Layer 4 of a small transformer language model trained on English Wikipedia (15 layers, counted from 0, width 128). Numbers have three digits each and are written without spaces.
A neuron adds its activation times its output weights to the MLP's output. To switch it off is to set its activation to zero at one token and run the rest of the model.

Output weights of the MLP neurons that the questions are about. A number n stands for (n - 500) times 0.00083.
n18: 355444568676517819530510468482393437548547498659514408564463377581555563442448478524485466427618410415468616706583692529452548602598440581411427622378595560571550493575534522505605726478542522432410569629451486482525537667634626490466421577363512389541527631390645518510372537469442558591485609677521543341480450511344481556411500446390522472391481538453478542533443401428448495500397
n30: 558572603529506377542391685544441649519635560571552497650441434546487543586655443527462471468293413555413475500514536497737510495585424510521589663626388390565437470537534497579658409408439449494490632521495718530473376515470537607440594416429393619418404478615451696417671517573473389354632454551427442500371481342428592383609423700561500508450387468415375454617576660542564479490649
n36: 576394287453511913581603522538543401457514464468399690467488626532393523476466459502508469349601577541502493595427518345449493451407570516452477512572315550486652572412570500342473753438579617454443484709382519618445480495593448688551495556362507447529539505594487378414524520466422408492515505418477423485280614492510491422403629459522480514530498511450418336553418379508512527609516
n59: 473459591453386838413583503587370513716518495503572534615371445415366445608466510471505516667611417497473517523532525339644500393439405505484429505584729507394452535558630420432610719620474539500457495714585592468341604411532348523495539544428413469288446473526481429475459526402546570470646565380478511398346554426287515612399524553542488569444347449327521409400548449685407477607514
n79: 494532361548591441568564514508439684443578414500513428461316634489573505477288490479437574503591565437562468543475466605389435331441594579426554335375583548440306391604653470503552533516483394467365444508484419454636395626387480578305319526450444575726544305570534514526518656382568458453464414538374581761454500460415480570648547545545493539344492483382502485604465537437423377411421
n82: 662475477560380024438465500391470390478526652473506449453578547539517534530494556425509539396633427355711489652494475479454343562452509373509475461345403677266387648470469409477534153640396596516430645529256585482356479387268513445475651438533506473554489756629467640625441460571574441559358611454431369752603321332530446572548556639644495529347565599370524523529439545670422521442608
n100: 416588505343623539614464510508457432367467414418507507495471541409317444597534572393525461556468585500590461479430336555277434456619481441524480382507555591472733393461393420498273651520661524540505431419679474527410457413528564455433443478527460518570489502570451492416338533611578447611580519533611487442438500563522617615533450423532571685576563446538532481562597490395399611498270
n105: 490591550596455530503495651551549624645543336502413530387381529390645627362447585515378498394615456524429470516475466390503512551641563511422436490432428411430450434527628564450442664477492512446423459522443528341462503517367547490430567451579392455605452422476455369487507616371411517385457481436411449671457571444418658468744309461530675526463483452572664540584420444553642410564542
n142: 457504529580474675478466505531591546465496585511615541500507409449483472588513522313427536667509519455619500495345452523503481414493517538375421401578441556476532513404482497632502695481602626436583366442539493608458489460498548435623649618432539483354483414677494443534495455658512489479474620482553725390408533621670439655490438452553500438543489407507506346451556505654425453545432
n176: 473635439491441481557561416488340495449422475516530458405392435455596578614518475509421382393467475414352476264558490488461372323458554455611461564511594606449472518584567590536433580464561399566484571569528455636567557500589364425542498394381502496490498481497433427615433631396514563485440596572552569712559439505500301531460444473589489612702725414518456426543545480399520456454423
n245: 506322670551475620487517492646420521589429555503548540641489481584580611550444489524497420414615394441445422567422730457571492521563636595430435402383620458642427472640509659471519492258626481618484406619519503540567446411451491640490598423497479498379334569327527250326578573327442679346486451474557553582572528421440404660466450666489478437483481465458505609487374636457513551462314
n251: 369564582515633433642411450454356525397719736520475436390386533479522373413522429479556561405419579398495454659582573564389321472448480502400433603551386603452566532402491532473576313374436549476538427462477390490410572460568402535502548436554520580453629678540465676525536512333688609439333365399592399487536519625508589647606516500355414477497457531478614562603513575638458459452459
n261: 625391567298494515556639562505548534476592398417610373521579611582575553516479565536432503523420365586612548533529390477464435449359556305371486490360456618354599464543579454593508516510503617487435470520533471509534497643500449396589502513371374402551450606517603664500566555523437455621621313439470322429462624643408636439538571478439477515370535430525473380430451473622331309455419
n301: 583505638530626683601437578583394627455647505462497579620445336639448500473451476390506266418625633590427523336551474552461454312471639434484710483635645535516556469673453503471517555536694437403374510535528646592494503529682433428552408562348445415398467349536555246388345594451591552457517503584561623510380494518497618413422421372431615492397519345607554468422567476406518511592433
n310: 560447566506461205529359578496493393485463446479582415378526430434417480455584454515576525619403628487537504525434466494591612470575502545521427581540528484522628384377444423557341237522373491485533414523590472455528468481466558564526631485404563564362530608448424485571511596544476435392596476502482579465549408541585437540585616363581434477609586596494513575423606438531553445490563
n316: 433407450430533516405619673470758475399482457526376551513508405555454498333601442341516523495497628661539647553458451638537360393623532579587469474483469437643492421410435401597421520495405425601412434571445515376505560535551478503340577492722522430541701513528486591279467488566463505439545520438519401626369649405464559497562572426609626467314429495522610362477594475389401612481429

Each question names a token from some text and the token that comes next. It shows the activations a of the neurons there, in the order above. A number n stands for (n - 500) times 0.0032.

Then comes g, the gradient of the next token's log-probability with respect to the MLP's output, scaled to length 1. A neuron's effect is roughly proportional to its activation times (output weights . g). A number n stands for (n - 500) times 0.00079.

":", then " Knight"
a: 486501446450498493499503487500502496494499534527
g: 561438627260444487549479390276492576584490685376260311449543405454421487562533620659527659635506320350416481468440569466478521581548591555370517396460481422619506486538467484450446440459120458530489430538540355479411611468518736503587455487593562539643542686550403367571601501464610668487454323397364727503506593398484299495609518725883488712506393646390602783565553468520444439460662
Which neuron, switched off, lowers the next token's probability most? n36

" want", then " to"
a: 503488498449500496503494500461509499485498471487
g: 689550451410515348506241415542455505473529680433454394437464364623619460613451511519416386421521538494976423542641513569476426489455475241607471439631436552276613501546370416632420549625504496614518524648266510577662441629493393435462428299417430494531562377355574542401611770428494354538425777515656501613383468570478450455614493434590493394394528646447479380500368228643564450450732
Which neuron, switched off, lowers the next token's probability most? n59

"y", then "ang"
a: 503485508476501523498501509492541494481502500517
g: 529517525513580440495485683372516471463727520397716515716705278538694579573355359694637545539390371331541222530444568544560514505479656554477428389441505430607513545567456536503362480483506335519468497505445528449530468578440458537230539322539382251462391450371430536546631463786546535485550437547475566468643516500594308550610326880534360572521668520391334386603442424555696262609418
Which neuron, switched off, lowers the next token's probability most? n245

"rush", then " hours"
a: 513534490498496500443502500504519492458500500496
g: 542660485625624442533565486289517375440443472497600449470404432527342409516547509383167450685607718690393316195580282645569275512580454664487368538610631390559583442347448548606537484486408408579457675527549484422531614406712617539419377363438516519629411504654465576550611566437481240479514361541681636509455278516571424449501372623384527542211475663393360642512615466466521513545647
Which neuron, switched off, lowers the next token's probability most? n261

" who", then " played"
a: 476494497504500464497510498725484440485520512498
g: 692288639359537462552604389613449439392311490408474441529219337571372464669535542456430371409432525433543464565530380583473483509363393395614446508663404496559458524535393400516461398572777366428595333542640394508832486580686467339720509350376437589350535580426292716589471770546540497448754554423364516556544637561426491518524444517475409396485418351396509194420499519483657616474621
Which neuron, switched off, lowers the next token's probability most? n176

" origin", then "ates"
a: 503494497404490496514516502483492497432484588503
g: 389441244487455609435494675636569419481588475663487518416522454549715489622639442658747754395513675348408531464443546540625547558420487239672458458450391653463589465407582643500471561370607406618487710470512364527479481546430536587309385375486535498343430503631545492497555567618561409640462478573610580554566750523592505350316560662939410575672285636517403503606573492381580609404498
Which neuron, switched off, lowers the next token's probability most? n59

",", then " sole"
a: 500508504494499979503532500500411472489365500526
g: 687350367555342548563322449529454583435601581557704687604472690546516558476314379621480514523597483512720560425499521465536579348541582404412551369559531583738218506544413392379784452706705383261305488545342496606514508407250404503420259505434561470411509508523535188465646459505507491459539549427482569679542589501465442438532571621492499471555351575761537495427504436484561269715504
Which neuron, switched off, lowers the next token's probability most? n82

",", then " N"
a: 497553499498498486500528499500466459494480499506
g: 401468574596668416464483505620622468353544369481371578348603424521496484587483528286539652358254751692287440389442492280435458594547448567585631428529539510522523268455701499304591511499278481620528499369310731460474290223627607654572469378586635431680361391534609546451592509531404435485525584521374374430345642323583662380454530549274408445586488458385418483620394510525465391506666
Which neuron, switched off, lowers the next token's probability most? n30